Layer 2 of a small transformer language model trained on English Wikipedia (12 layers, counted from 0, width 128). Numbers have three digits each and are written without spaces.
In attention head 1, each number of a token's query is one row of weights dot the token's vector x plus its bias. The head spreads its attention over the tokens so far by the softmax of query dot key.

Query weights of the head. A number n stands for (n - 500) times 0.001.
q0 (bias -0.008): 452456380462612445473664411399496354253552466314484838446379406447543463413616582619640395713115496525599431432387519544500525519217470639614566443647282531552370604376368365402413366492448504644429352382594533392608681361634537677510366422630395421577563558666398614702567353528565383571294512786573661663455522683647332458613419621496524473551084379504492537401516520487317575479508
q1 (bias 0.003): 529353428548421302626446576698512469592497378592671473691411571484550580481635443468523383470736487486562775483433516596491645589601392404463571375672528508648424628383364453457394292497373639462487403579551546515463462563608368565486477492454455213678376652373490631514375591510632470513472520559618605543591510515458533515143405450632486464696580363491366577541544373521462659423638
q2 (bias 0.000): 271108446483581626535451464395409431450631489461560457612217382396741592644613413565389535553703556523571588573569304688494417385455461490464793530726623576303416560534607544510549342478508565665291575413393601541616426462477547285482506653358561504282443582427722436637329351350537599561493383396449559320597436601417514503416625417500728462586558482565385437491493430506527425448566
q3 (bias -0.006): 668567485293559417574654488538453646590390512362411691227465346445456339521646549635444503661299315503286500551604496323473560620543403495645475503130263480746707359383392451606570696402592503506641479549352504462510407518503379582562483629525380660461672368500496218468687680496574438556279541409642402644585658347438496483536508635478408590295456695460492327461366433497583567593454
q4 (bias 0.020): 180088282600721513753526265343183335624675682299268481513202348625683487341480241468593599331631589490684376836691326691709269225482361482417973505477382452419627306633414257556423486375783494425152394334143757521516436344612494180418756465346517770081443722332583445552562215377687536541425165138513446179543679472622797848575729397710550441119480567606322373594408128363477488455506
q5 (bias -0.007): 507190523391316338645193551608528582504461266380432542496528629509560328438806639366583402407515389665361810510543433510456527633482334333586525400543618524613303488589473400281428517492450758519507675316148615517594674545399380667570556641491424355661513581406650640508565627462589414491263481528612526479497640393613666382434405450496480629466413541593516551380667471512595637401453
q6 (bias -0.009): 424366566493558450456423488653484455452526496389648449485316463466511519462468657250592406275452426500675613379559432600614448426338573455402564466866393332456360661430251420414318440607405567527469416442715496446643553486480453327421427542343569420597299506180530562531427382275519668535649468537500652340459359778437577394326430392354575605660319464592590474612380435480567595561452
q7 (bias -0.006): 435657548590547825446465406483470630481400455720379090588797534562393563486255443581295738348810541338207328596661665293399357418486752448411437655226539529505575268582636801543598528457403556504314496841273632570428534656384369354473540386724678575439422411560617257330507474552325546286788551459071386483430531265341559575639542509610490323477729532547939335538495552489509373554428
q8 (bias 0.005): 548752450553602565465691525542624408512419633363555574414661578481358547430308597547490601605299663382515363471483554463484560438589646632417321482383492483480555355415567559626557651534495383450696433489642357507308532572506548444475465377632653701473454465586216600354587545653508416507612464504513453564338414550525491570678624554410509394424546584511523500498433578485517497557466
q9 (bias 0.001): 477347677408466263517504389670456626635394484464511485283445469500614511368343563350306359318406288741411575452655529494630324395529394457282506415601531477533437551455249350232624611417600514530346472566480690479595508605541407558506448736159489645548453439348696496488511576307548551492432335467452637548461661493374443352323651493565435611366283504520580557560600475532676623496258
q10 (bias 0.017): 352608567831493640373523642440433305103549417457318676532583568503470487534576553455452408594460547676762372519413671523402465487462559660638390567500496730495277491515742600588345487433292620638682626418558500615459545188548573508671439455694591728283632647732414744626419330649375590536594517488124351661420104500688331488610342650586689449609476284508566581362530616500427605486433
q11 (bias 0.009): 700972390608434424328607451665515648449415438505388450377637642638326371464396559345560368402504277675455496421357676258616635622634560377511034493354451536818528588282394658580496648526490492446678344691544378319468578619481523618517471350671397521673556469511335437299687667697431492375658687576564484615551468412486358519631353574492401427571436483273635474564513636440430659452577
q12 (bias -0.013): 576609585363570429402366448100560600296653426454670658500633667541545277547428428512538576500550541478494276485672712382422406527574670454516544568305532410469457658288561521465551484362583420392401570549334522468521569415519591593581438464361533570554459403697366503426473325657427596477275528500614371356500454427558493568758457503603708564353379421588489608449347545464532398456675
q13 (bias 0.019): 485328178584434444661486441500325534926554561548220513412235492555456414327447177466578418483759633514449500639571336599638535406585248397504692582429566604422596509623384392311574397590764452396379213656205436339571358711694500621595684510335341615428489684628550412406551590412634530543238544425524491346658753364595713832397415426491428530359519578588562263564610421437422571528657
q14 (bias 0.007): 517287355542374263648386378660392524936549525600425572296219449590516455382547418521657269379476415599536740551557403565610621500542353410504596507554394466600451625486315155329488434552537405455448241644531434242547327624722289638474543564297225532658517562415541421606528614432652590642244488460638585493659627540470635539293478585399524615556354496446521434445508344456511659442536
q15 (bias 0.009): 475396520333427390583339570326611599390405459328653426423609645623714205531587606411671487595262512492436556503514528472457558610500403467491422495508425487475376581447517305482453551552455662401664519401392567507456600349388527532562612619752494468707433423514237725459627393548539443406451414483777631482405491559561466377466547452531424519487270586550448520518481486495548419443379
q16 (bias 0.014): 616503582295560401547332451449461612653557500527577484292510546580632465420551477636416478497343449440410262550570545484456342479578526520388521552315596473408538418452538269472458567544562347414597595445549516401489490555338537466469555769408427776452596375664394642252500463509411570500414525456611455500454570469526578508670697523363567506184466393503523516410519537490609357494459
q17 (bias -0.007): 473538472410550663543593440546243493299525523408742538458500663488454526545527462599471525573399594412456506521461451400592570625554626635663432611477393527428656530402514495537373488633361451639526443529541523411457403418617468440469522529766645413596508405444319733487490558609608644432513256498650400549345474645526497503516698712653458355562520611483460345538323457478376531428427
q18 (bias -0.003): 415309369550561787505459544487389565433589426611469461518555708508742464453504621271568537229759551528581545604591510539353438503290418469746564577439506590619441371363715521526391500582567590560447614376463741448563427599602575356468416722595503434466503643446692531701535581510397727573618549488313361468482227627624564596470409422606446402437511666468598511568549327467416521394422
q19 (bias -0.006): 565393514379403471487297557397633589428441282362486589450561541537551257438719619373609365416375377533565553500592493509313524606417394395648486477492526457688304424628395404447379595389526666442477690232322632562573624417534554578563355551306387497778551548456454534536429506469360500564325358535507404447437490466621430521470260500477405513418329487652522617464810462497414497418361
q20 (bias 0.006): 790852573370513339436568477631514727524403437522389432196681500678311299550422586442523465399399272551305380422460617297586607655673520389496140470376390469802534567413364521427567593472580398358639428730479346418551529589529430678573577528631360576675673284411364357377737685643459394411569595511526488562587631471431404518545419593383320461388396555439628471526504537506463568512606
q21 (bias -0.003): 504298554614522491564448574524296500704585453553627593532202435624767432309625384473641301266406410560654641557478306690619464491509307494464722429949382386500446612431229225444353318357476520579446428327644555374778349578617484508276398617194345500425596623281610636763432492244607639665324312616625560512646700709646513543259420467565418628504490330364372559618584323486455637403568
q22 (bias 0.005): 455531440770416615450518425685547320616550759709320479551434343350341733467439422593450539548698419553390459506396473350631466456527652485497585650401538694500605496521549751535551487489361446675346493545528431512518312714474432554491530291488609542432599451467781309533363632469524548581553586479151514612624428300405517451554476481411650480542681466535623439466479571514513563529504
q23 (bias 0.005): 493800673467699727270550535309550513474500351565635470741675332553293592431366356694392617508768636329638223511479558404542481363516604497442479525415660407425576433729549732675633660305592282358291582472357549747380460471434666383408421200258472504268614469675504343400408413398282420513583534445417413477519512384556607730803476567604448459394671324496445526676492584514686291602509
q24 (bias -0.002): 679528529582452610638542720360329434324485387461511579396496709553595331483717610445575437430562431540610523643544664534375487576466422531609488440429518673747356500231597597568418412482407709636682551593566627268448448350631364715633423554755591653404503561479448635496517566675580693508401500524589368605596419383574459494543460646570577376643570574565534437307358543492553736455627
q25 (bias 0.002): 524516511375635601484683389384602538447396690020545645228478503434389457645416619488470602507247486449462329392537493509623638408374621588586403494439362514573676441411404407596640563596722352454520392284543415556479580538384614410412514508604593574511471353506344395335671507577585424508547395540649445481460407622471442491622528520280381442201382635716504493517504500492428447658425
q26 (bias 0.003): 574845455356734504438651439258603569496587543336500721462577344408315688547297458874497592747356646383480058493399492518569467409402602658588466617323503379424688389613365532545674549587600240391450356511461453449469517444567549570439582242602438561434551427771323468366635432630444376561367593456522536530465580441406476651846601647369417433447438456474448479447431604484568370674517
q27 (bias 0.001): 589449194365407362657601389566507538850407557333360485344129356419485465522662464556539537556388307564313514490512298454623667500581436410400494555638538683613633584447272446409592646562603493590417317532416524382575306578486511503525606407361504531547522353268587199614538628519586485449469443500571615482693705462440700470371422425298484467301624636552492390580637298515266573476675
q28 (bias -0.011): 479424265443373411649479364606500549572585547361385396625323452541464479450517373514634510523455361641361657449346434486632668519593624424255517443698383591509632761580353412288533467597521759581334232597335513382667550445405470584464639279559489332607440526524570556496663304476632229366447488686687772540677831391513666408379550381547463373604474413468547380523508415541230452375695
q29 (bias 0.006): 248166488744483453583453567478372416541554487526612333614278522491584650601548485427344415334668418656712726559565417521525366441543551464438740432691493440527390598426394330541390418381295552680355504572585538436486328397437436301322456472335661678296490606223646520728279361411767631491512292366566465344651371529500586428349564508591741551674509428431361446402428369468451670378471
q30 (bias 0.019): 389270228634633380627500397521353372766654644411257500435193450579581520344517340417549500443744575503674418649604458577663497307568402403500643530442497470449606504436531340546468529409718518428233288460346532398517323511532460330419662496328460698283487745400592349525491399430641592532456427361487383322547482366465680689540583399568631433283567561458446408497384335438496578427607
q31 (bias 0.000): 617442500696504871493722616604350430211473491300336426491546496630651388521533467234614468214283466531753683582424381526520566470462661500531420404624281432572631509579672584707254513531667707624627550362680445574619604534376751214475433616683599496267515521280514543500557363452538547412941336556424310504523299757683323384402224387543393437395561603508636554528647441497278574509567
q32 (bias -0.006): 570742425451548345567716483562463414623431665445480527436425562415336632429331535669406508613469425503345475431357437503633557523565619656393494506303373659582554404494417592438740452572440494687650406509506500407428511655655217670447508430688535483563506431529553537410690613591612450558341517521625651621471640482240490416573776585421441565625566537546511490347439549505381571546514
q33 (bias -0.009): 650679689542514486388735496575441650338292597439444247364724647697371487687495581478453633402346210507356611507616631339570543483584755583367355441468431337695488582327443618520432591526350694486647504876531428465482648288246436445464580410825664530468377297326325427357694500708696436277793362521599496532602561405393311262556647528636540567565434641418714433444379544503520669387350
q34 (bias 0.014): 311214518490480530611426462418431356598662566564448542620175440354641618430711344500439461524767544456480468562526456554593373422520346373525694664418657649351474631503436360427558313447489395596261357565421601366615367500525407579575575676315546486326451642491597455563300516313608606534447555462308473436615539443469544623374543568544653450424560387453459428472510408514580444489627
q35 (bias -0.006): 476408566467584570510595500450260590295581434455497462421500570643688532345406516464633522358315527564526516447457625467549531540473471487475572427521197486462448623266515430544457280493436651612435444635549396370603682392576490447554551683735644510480405610527414644423625465521656642446581459701538507617539477723619173433422547603638507320459392418366663472377476418495426493608514
q36 (bias 0.002): 549432623578229363565318515617403410518525489539298418444361526586465474548581600463335454322626282760373640503535514359401436580645494537404527614429515743641399590451544534412385594399369656670638534493415552285612478451542374695500503619544503582624509339378795479500423708372565623551340489502333514569574547377623469301324218560503533528479589496445668566402514467514470582604493
q37 (bias 0.004): 568434728476490234517507523566523476531525616367565340382230460642287442692510342462521573601519473470396466545490534540721441381651500477393463471562500341455373533524566514529650563579483386404588404750450347614455374302369483514505478345596429616523346357511474506430565428394446435393522577422714631489476627347438476486459489532359561578556348583514544406503341564502599403572662
q38 (bias 0.004): 272221511554568504671504506397392392588607519554563514665270481470650706520649385521429475555639619568672561635520421612610434322582426469427806473666632500346467518524559395503489468357489445417387429500420548460425405449477549365471508472301527518292453630371678518638367353367619490558457371312477486268540457423477660562466699428545781544651649517500323515474430323489634549474557
q39 (bias -0.004): 456464332579449473387734443629604431544544508358070605360230407503378511632500500525555552546390458546530368509493384447419500377392636611640497433563446596504534538569611478401575562577644559725456507423487406360678519482401765437599503433586367641236630396574634403512595373475500443557518532571366447636638534484643364426638133513376511573276449482617647507450672512509303681556632
q40 (bias -0.000): 353486504764378690503393365648522488561475654699436118665709478497500650325201416535354725250771610526164648476470551437536478441586524441193588592515615643398527364567585777459610518508553511595469504670422555565514546781433489389315588472574531350487415493548697480435512515472444496325786528527244453563518603345523696507535587383579392269520768500321600408644536614510492520479500
q41 (bias 0.013): 441440390445475349546331410565573609711641428530325619507279361423483420549599319570605413579675641557520361514433249547600467431542415443637511506391452598411586518661598343429528505545723274401497464371378419400537454559667626565660573539381327578604605445668580487421604478439465473563386735516537487450653494426564549629482401381358462595432449347405478399511631578484619290546714
q42 (bias -0.008): 466448310500399446369218581228656672547608247615539386746455525515655311695602342651530446669635523522399507567597393544398521549526707523613480576578631475474507899595397380386316371492488647490349526588180516433663581271428602525565424365469418422637523404744605570387331228453378519471420469516278508446497588443636545476493230515569528526672381322571534399582590523488453292329500
q43 (bias -0.050): 315359717486496598404386565478518605260470515622495495561449433249630615640511691638353876514392674266347478521642320408208322580166798589566793689470488500297569239690858427473449351663507673788473854409650505583558560495469708429355395713682749388433480209413651626686511500539357577496609476572415368460458505699576486259500302432533660458476695490750552490292640645697491383525495
q44 (bias -0.010): 242063491476632627600441543286396441474569622491631462700374367353664666549551452683378647554582698452578582642709338691447272301344482594423910568558564483182468303581623388496620446362422555597303602448399722689427460442434544275394507554384641543262351462456658479677385342351566542570435306379514512309389572581500706485445726441625583516419583563608399513431424333537630393407335
q45 (bias 0.006): 342416568683429922530424467679584613482305618660420075644777626566474610538321613454305726313622543418385634515674626423368464422534649396279444586378574472383563191600477754520560550441507496486391589678469616662386569808321479232422524459626706482475396489378518345372404413442438531301869447371175418549302500439441478539361565306513390427384751614484772495655695515496554594458196
q46 (bias 0.006): 378478333539251411485507260549506430686586521559343537588111408398407586622536377615511557615602493562355497457506402326506491467652469429427492630612551629408649645619541453390535618626387546691462497541408553297626455529417503436547658349420497453326559412359573416571453425527491573427510557382394630494494652482553623521378489503385607497466605517436590393644560363516301409430661
q47 (bias 0.006): 566563680673547546510580629621268416596527507619575467414521406495650635456461503438530519300553548489686527615449542474597388497541367449548514447533368515486422493391711725804469488440467512449668585607668545597514421574536521446470531800552600444332506605385643382563421549480523558466776415415432391533555426632402322547483511534568568576395661435280369497436297514505668609548470
q48 (bias 0.006): 495600572364371276502467425455525507653450487409454714286441534490436586470466535497505540479575557480420370463525443500323461473623417620575466618354461483510558480465684345630542498579678390492713636353552584412445574618608463692503555650609418506653523411500366549451681709528570570544345571483608464494406564739497506547535626451385427569432530531503444471430592513466560190490632
q49 (bias 0.009): 548504593391491284492398491487570458544260477464584629338368385563628458592492497456469355569347514488729490456434378672493556539550367616513460376591589411549521496548445364635508583455729298261712525212665373596434569496641685560359477708320402430578602473431234632504477558404522413610428423430829346476641517711567429555570587462453455571382512420320132652473588516515664430508414
q50 (bias -0.009): 775684566323386476409507522500635565379437545401564393358661524584372393550493673519568518614346409513333467494427506472454477595556647593462256470387459454600512565427551580530544612592498610471784547521460392548472607415307497598597545407783607426595440410589353526328660563662461353406599539544581588586446543409471331313621544554446513497529370625573580457490465674541467471524559
q51 (bias 0.010): 545500455184409384592666329379511583553516500145436787420458434462476508515531455669463432661243523487316313356442315503504633496562503515565372609420392418544844386528430285478685470639694449357447512305401441445527558531540605581467699537669458412507483395541246444384773567564643472440290520448706582382574742763513558639524550556296347461255452556609500458529596445503381170592611
q52 (bias -0.004): 497384511390536251582321506539571436637441500680689579673276493419511626369469567500367387697576389609673608374482654413561426528628404379361620458562602534532358492478280497310474476405213438485405428607620451475414411546585330592396497504149582504585497494368530632550348577525522535588291457481692643530528544360387594344294687477560670559748523277386388537509479451520573583440507
q53 (bias -0.005): 318015554519594682708443423366328331520679650362456647515242339427684686486622390471393555562525647410711424683643147732504426338406422711544913607682578473216551459636556260455398302441631482595371542259414571500554454338518568438249685590361486573076557524454651617542462292232682481606345200398543519258543587660540628716521633364533610495393585471685275470480631234547618515612435
q54 (bias -0.012): 558432519387622436362541558564581549554455476507775458530537398435459471564379491360505500419455503472635567266447578536680426444534337388448553360694439323552440510624433556471540607419546413335425585506623424772522652550512541465410424511247488252435417487269572392554424515376401506476617386504601580304578497552392432568456424337534444500630497421546230572559456505518615548540614
q55 (bias -0.019): 674841712461291679264456519675673567353370457604509495376774558439387425649475709461511625603297412460364579255290518315329581708443638570545245577534614521540491577591632740533505497611465583607801635492648319567574604616450619650598405489733560304692557295695439623432511584627275415340691802713465487717365483591523328306547181504398421478714579500512696585522663822572475473543416
q56 (bias 0.006): 380183525560556553713416556378375404673692558486550538614244435533670633456681292518486348520555634490681515693544365684504399252492342537387857454687608467316492460649434313408435328335564416449287412235415565457521314427527504469385574539116401533279451599482656587598374376299612389678261309381632480297540559534631690678388632403525607633454577418526316513601550315497566500631585
q57 (bias 0.009): 390433242593458607523482480543412557702746418705430510616306423398513565632555283578709422575602656465514442580373480474620491503451520525666492633492455626474648782605700521586479485639449537698352442619497517332477351451583562472634694295614421487429648552443583420671508357604512573472555543446372507546561487451541588607515451556575455319607529533376453261565537469495519507420715
q58 (bias 0.027): 528343453661492286600575570534475493528438490383709462588446624603519558585459588339504123271362278763691714424520660536705605400600571572416363271715445537680394806215089381414373465400284500557531334736731485393540417418474195521434507489351367617625606584204490542550482496533853541503500291560633714547639407449411396400309654644582524505631277426195374602576458356362435833378409
q59 (bias -0.015): 479428532753450683378424587485587460351684436369377299977639676459401434546413354448618690469679554494457610473567512517364479387620678509439547483555577362324594584681651591599408347561435654516383584604271304655626600430372630343543410287650629384351343585565608544321444418476413421413688627573343360467507496318777473454483219303582553512676626567623745347523464654481307472396639
q60 (bias -0.006): 521242567463450619564474456606459656553361389492601433551629555634580518386523589341438579174514385607442673455598445470509556514520462367418556441652480377623563448442298405375409542401481526509437564565629599508703663667359458344329443726238536420491515494249529490701559562353561517419579261538431571391558609586520581469209413386565267459423511507446586569579667399506549542544268
q61 (bias -0.008): 430327394441268278559443391514584527644421496294462516359121465292412440493571583487406544466527406500144588371570462447479579613448555390570542640438558721589384589477368385302500532700447426653427467356384552350566572587514346736715563522377445458810429354450580454586518650477500656529216577557437609521490525535449590425446343518296595586361307671615616548375600339482389318472563
q62 (bias 0.007): 609656530338530549651539483539380607540409563381553583226521549619566469471489631466338455357329413452437342545564494243550556574564492464548397581315372510617622500388538433697535582517637494425691427392588548432407400497476497518409590726647503659414522326358250457373661482560606653468564329426695394567462409702459433509451564503519412442212532585428582548503437393492448483555416
q63 (bias 0.005): 446611429722478743368570457483547390344613562448215415631663551477391534574400500472488625615552593479488443544434525456325457428411766570517482537454438610391559597644655626638342514578469756593500556538416446462547420338453644362714432402696664566425512515683679471449415473662388667574692573565240310601439306433628333441634179521558553404529699453616792451437441550485275496454530

Each question shows a short text with each token's key, already scaled and adjusted for position as the last token sees it. A number n stands for (n - 500) times 0.0017.

Then comes the last token's vector x. A number n stands for (n - 500) times 0.023.

0 "es": 545459490410748303580382625531399535475842621417428661662466462585370531391642672513491538764551565330483552285386527577440609467254505396479408655637339668346604570303596704608403450382579454
1 "e": 552434522442676355544380581544354469519791565411441640635473460590379567389661704530538484677528546344501543251389522578470602482366561394447386618623390674345658573362618674502428460369549403
2 " of": 551489567456703305566306571515306393502792592418431653595434441638372572398662710541530504677532583324511572240420561519411627464392601301400464610673374683365704627327655668487388447337565388
3 " ": 572492622444808340565319573525389342490822589422418630647449336621383523460628668531539570763525570304560582276406625569411593453391682314428439569602347598398786566257699687499425426358530434
4 "Q": 524532603398799337582307571549371359429845597394390650621409348651421536455592622498548589746563598317552573318421625537459572450356635328441478585622347561412773606274717678502476435345511441
x: 486488495466505486500506496482499494505485502517496494505490474493500497506486469528488507502478517505511510515490497510510500488496484465506464527494491479474485502498502512504521492531522478470521500490471496487506514503503483497515506480524505515502485512480497520501484491495503509468507494475500508527515480499501502528496498494490493492512489484500493502505497504037491478525498
To which token does the last token give the most attention? 0 "es"

0 "1": 561465551409875326612348588536421460482897660420421649684488395636369518417623651503493606820566541298527560290400602583399626486262574350471413641632289651355712558219689711608412441382572455
1 "8": 553492635463898359573278525543353355524874630435433618671466361674336532474629642504517585797577536316573596280438641573369633462330662269425465628652319652348807578204751672531423443337566402
2 "4": 507513615396961319585369565542360383473910623398389610696435320652382563427617601493549626855619553309540576255368676558482597438280673422423446556606272578383789601170772667581485471272526464
3 "0": 566519623414915297597297556530345410484860612404375626667415352696360560425633651524574592820610555322542604240409648571453581415263636317429473552627308606383767645203748691579447472275533428
4 " and": 557510570475752357557291560533314373505827613415415590605481424633352513451641675534510528730536576333516556267424575586353628454366619291387445628676374667357739617277683618529420442353536404
x: 510466484490504493519476494502514509483491487510521501502498492496510500498507503502490461499481511483513511508524490503488502524488480484502520534511501490498498490492483499503493475505498489494484483499506494514514500497533480507502506519500487509500491499487495502498492507502506499483485481506510508481495488521482492513489511495510501507487489507501482509510494455032486497504481
Which two tokens does the last token look at most, in order? 1 "8", 2 "4"

0 " Ch": 548488516434777336550381594535390493471878653429423658666445458614382470434599648518529563764538586359513593306388551577439609465296542352472431644600350664361672537275615712600415437367572457
1 "an": 511451505521650414534331566540371501518771592476463663625483505579356485481661626517532517685568557446476572352449522570397608478357514307425430624640439674333650528372608651526434446350615420
2 " |": 568528592408716351555268545524432404466791607414396643643435373667398502477542620468510586710526571322548570305387616541420571464361617285440483584637343566432743584297685697553409423316503434
3 " ": 574491621456804334571315567525408354490824599421423635648447344622389517471624660525529574769534568310566588287421630570397595443390670300426452568600343593397785554259701688502422415352541441
4 "6": 543504638434947299569288555524373360487927654373414616664413322687402563452596659512507614860560554258613572264399693576425628411297666319435489590629258585406822585170781711554421423298538438
x: 484495511482500504506492522502515477517495509510495502496487505494514500514512502507494485494491492498519503513479494511517503443480478494490508530496496509494495497516504492489521509527516496504501497499490513495517498508517482496487510500496503488502494506513499500507478475467515519478480490502506522503510501508499516531491511499496504519507511494493498493515500485032470496503515
To which token does the last token give the most attention? 4 "6"

0 "un": 542480490395739318572357625461431516480808605437419680678473436596360529436623643484492556743572552330477555297388542547427598486297516356483408669660347673342625545318613711581441417353580473
1 "e": 536427477455608359541370607550409515487776570418449642638485499579376538423660671513508489658562544390461544299393495626467592465357509398455412613620415651330604547390583667538432452354574447
2 " ": 573485617450797332562321573521404358493826593420425631647446348614389521466625669526528567765526570310561580285419622577403598451388665306432445572599351600392777552265691693500424411355537442
3 "1": 575539628417896381569295520533373325494893627401389597666493331689374526473574627529555576788539548245592578303376640579422607472372678305434435591621299603405837585220764678493442456356513429
4 "8": 552495630479896372570276522551338358525868629437434609662477373674336526480637636518527583794575550327569595295438635575371627455324656267417458627654330651352799584205746657533420449349571395
x: 487489487488484513502484512500526468517490499513504499502493504476489494508499515511485475500516512478519517505493502508503510450503490493511516528514514514497501489523512507501502476528518490499502495493499514501505489517514489504480499500489502514502508514496523518486470500483522516505499480508498505493512496502489514527502502484514486513494512480518500502512492487033483500503492
To which token does the last token give the most attention? 3 "1"

0 "ow": 580480502442769319555351619482419504449824614422382658661479423592395505413646657539527559764573573331486553316368547612411605467280538353477406638629349671344637539287618712594438434389572493
1 "er": 609482492418649317558379621521407505476786550384381608593462446520425549388673724513555475690511609359478543244373503605432572428314508371428405600607412642371598585360561665538446384373516479
2 " of": 538488564458721312559331568521314394510813602413428641602447448639370574404647695540523514688543567329511578251418565529410628474381604322402464600659368669357700621310661669499404452331561397
3 " p": 531505557455745262553347608524345420486786575396400653651401430631387516452630659536516526734579581354533635257384561543468556398387605356426518583619363623382721623308630685499412456309580440
4 "-": 578485603459773354596329556540350362508811583415427643615464374627377526430629678542554566752502549327572599277411614558403574451404663331445425546583344642428799594277700671490435444338555408
x: 496480497508514506530479486508477491500520518505525500493485482464504492513510502499495490500480505518495494492454485494534510471481480501519506511502484506515494505491507496515486500528505475495503484497488516513489488490505497480503502514506507492507497505473495492504479503474520503468506484462492512486477486508498506493486517505491491517502518512492486493507491494036489490497485
To which token does the last token give the most attention? 4 "-"

0 " |": 570487541387779321582343589527443480468845642424416662663453405641381510425585648471492599768537557322518570290388590551419596489272560341465433624628312617389677557264656723623406433348536457
1 " ": 578484618448795327568323574521415359491824595421425638647442347612388523464626670518527568766532565310561588280425625576397599453389664303430447568596346595391777552265693695502428407352536448
2 "1": 577540630415900382576289516534379328495899633402389602667493329693369527473569622518549582794546537245593582298383648573413608475364673302430439588623291597405838589215773679499447456350511430
3 ".": 593517553484821371635241574569362429453828646478389664709504404662298422456666596516491564774627539340498623267389587537363554364313594338383482610663330644361727626244669629589371502352614391
4 " |": 574540601416739365556256537532416387464795613411389639635442355679402495476540621479513598719510582309560562310379633534425566458365636284437481585645329562451766592282708693548396429327500413
x: 490488496488507511496495492498505489491513553500500484482505482502495492501496486498512452505508507500497508503490495501513511473486484483499517520509495496480505501504473496501519499527518491497506485489492500506496499496508494471493502495505488498505480506508506493498495504494514476522501494503511504492494504513505501523488514491498485505507490502502498495523490440033483472504489
Which two tokens does the last token look at most, in order? 2 "1", 3 "."

0 " H": 586483520436779334569343605531404473465881645430404639675473442629370467423632661545524548765550570321510582304390546619419610452300546341476413636598345666345670550278625708589413443407568459
1 "ong": 575484504466677311574266592467476545453742574443416621636447460630323497444640641473494531717702501424442600230382550653354593418296490319374528557680385605315615567327612669619445441213579508
2 " H": 603540563491723386519264561525340397456858610441394600652463417648356428466614654591578484710535599307539593310387547628427602420396602290447440613591388669363728550315646664500427452404551421
3 "y": 512479522493703329512341615464402463476797554419380621657448433534379557488637683524491487721557565357477523265390545604423575402354557358418483587593396617359680584350601678493438410311566477
4 "un": 503546503431637352536301583436392458499716541433401657634472412600358571481590602487522523659579538353472546318381537492444552485398550344426451615684401621404649587386636653482482431287562442
x: 492507499501484516515482518507506479501480510509506489509484520495497483510515491477488484517509476485522510492465494496521499495517508494525414521510510537503494515523500494510515506527515465468524501500522481493471491501518525483480491514522500504503531492491512500489493503509515497511514503466498497486509487495519526512513512502478510487514508502484482504514507494046512479485494
Which token does the last token look at most, and with what share of its attention? 1 "ong", with about 50%

0 " w": 554482505434771306548384633499418473478826609427414665676476436583377511441643663505478552759545578337496580297366542565420589450322564371447425649627343667359665549283604695578413434374595468
1 "_": 548546589512753396527326552470368378501710510476364666669499359604362517527627620544532575702541544387538575308399597519401537445411675332404471581601393614408777570293657697519435466340579405
2 "j": 545532530398681354538310567523416416466767549357391587603465395635385606477536643475535533673569558340496570301365547583451586443388593351415473578644370578412732615359659654492450459272483459
3 "$": 570544584404802357609295557526367371473744577429383631589469337660366577421602644523565624727531554327532589279414617528413601464334662334446452596663336598447739646247702680572408495361510387
4 "\n\n": 573529595459766370618255560493347385462836639445391651653480377639351463431649639593562573748549560287529555280418582565355632470351621285479411616626363657399734605263669712552413440439548405
x: 492493499487512501528489500482498468500500501502491506496484490485519478504505505497499500520503527500492506516478501501501500508497475478502521524516493506502505498492507484525505503512497494492512488488490508500500481506501510492502518508488492524490491517521500511504494493514493494506491506474490489515489498505510515509508518508490502512491499505491498494498497501025498508497500
Which two tokens does the last token look at most, in order? 4 "\n\n", 3 "$"

0 "un": 542480490395739318572357625461431516480808605437419680678473436596360529436623643484492556743572552330477555297388542547427598486297516356483408669660347673342625545318613711581441417353580473
1 "e": 536427477455608359541370607550409515487776570418449642638485499579376538423660671513508489658562544390461544299393495626467592465357509398455412613620415651330604547390583667538432452354574447
2 " ": 573485617450797332562321573521404358493826593420425631647446348614389521466625669526528567765526570310561580285419622577403598451388665306432445572599351600392777552265691693500424411355537442
3 "2": 568506611464932402540299556494420357522846587462410634704508333634350487513599603526532598810573535306554585305350647576382568458376681314439425597607322613389835522210732682507434435353565446
4 "01": 502523637371968329616359552539412370453862607425393637673451312677381508453609533503552700855702503381544616313390685591475560450336682458436463545611291543375805575176756674610516505290571496
x: 478443501510462519494505497499517452492482514491503488509501516496515536501503504518481505487500516473508503499494498502508516482495542496488521531530498509478487496501492511506498476526486521511489490512488505478497503502491497506504495495528504515472502502511493506520478505485547497478511489490496502508517491506494508498492519473479519515502513511509481507483518500043478499488487
To which token does the last token give the most attention? 4 "01"

0 "–": 579457554387824303618369589535430457486857632418419651664463401634367546388641677483498601781564530321524577258398588585403621495288576371457406617619296655356702569253662709619425449349551469
1 "10": 560500612421908317587314549544403402487877627369387600645432366676400571470591642492526614816567572332560566285420657599403588417257618302437466578602298573403767607190735686600438438292513441
2 "]": 554568569455754341562264570455405444484787593421378658658440370659362535511583647478503585743545557341529585254384592517401555403266580269414518585627344584419684588262668712599413429298552416
3 " |": 580532601407717355551257539524427383469785599407397640638439357680399509481546636473511583699510576311562565301384621544414567464371631276442474587634336569441764585294700703547404425326498422
4 "\n": 577537589448780342599249548505346403455860661423377648630435392661383424446635623612620582771568586326553587299435603604382632456348605269483421601609358655387740568257687728584437418402552441
x: 485491499496509505501498497489512465501506534509499499492490488487515504501499510490503498507503517498491517519467492513508502516496482483502530525515518523494498498498495487489512508516481490506508487498496510492504494508503513493502533504493503500499495503506514500509488508504504496508483500470496506480487499504501503510519521497499517506500493508500477487494496481028503500505477
Which token does the last token look at most, and with what share of its attention? 1 "10", with about 70%

0 "N": 566474524440816332576357600548403471474869647429415637667480425635365494412625649540519583795551553322503572299397574604409622472273574354486410633609325647363677565245655719613403459388563445
1 "D": 565502596462806316597346571555330389473848611426396615623446400653375535416646679561557546768557563322538576248451594571409609468317615339439447585583354616373729605254691714527430451358539402
2 " P": 543524597436779285555325574512302404458846596417402649644385395661383517402617677556583532754567588313549609230419607543480607436374628331450480577613356639382742616285679721494441447316537415
3 "ar": 563477517477691324515371600472367460516750554455420688611420454535397506462644697521569470695525617392509600280403527537430584437397543327447432651612432677362700528383576705460410368362609423
4 "i": 596480492402620326569309589489474521480750552389367574590483481595386540439603659504556496678639529373451563296426502671412610471368476345434427576635418599335643605415590665543492407304504504
x: 500496491523496522491495498510508485472505512497488511493504468498508505517512519482484465517483500531512487516466497495515502477482500498500444529542515513502517512516490509502494491532483484524482486531487489498496509493509526501516508515509484497501520498528505509514499497486521465485491508508491516507469501518477489511507497499503526517503507492504487513504508511043472512515484
Which token does the last token look at most, and with what share of its attention? 4 "i", with about 40%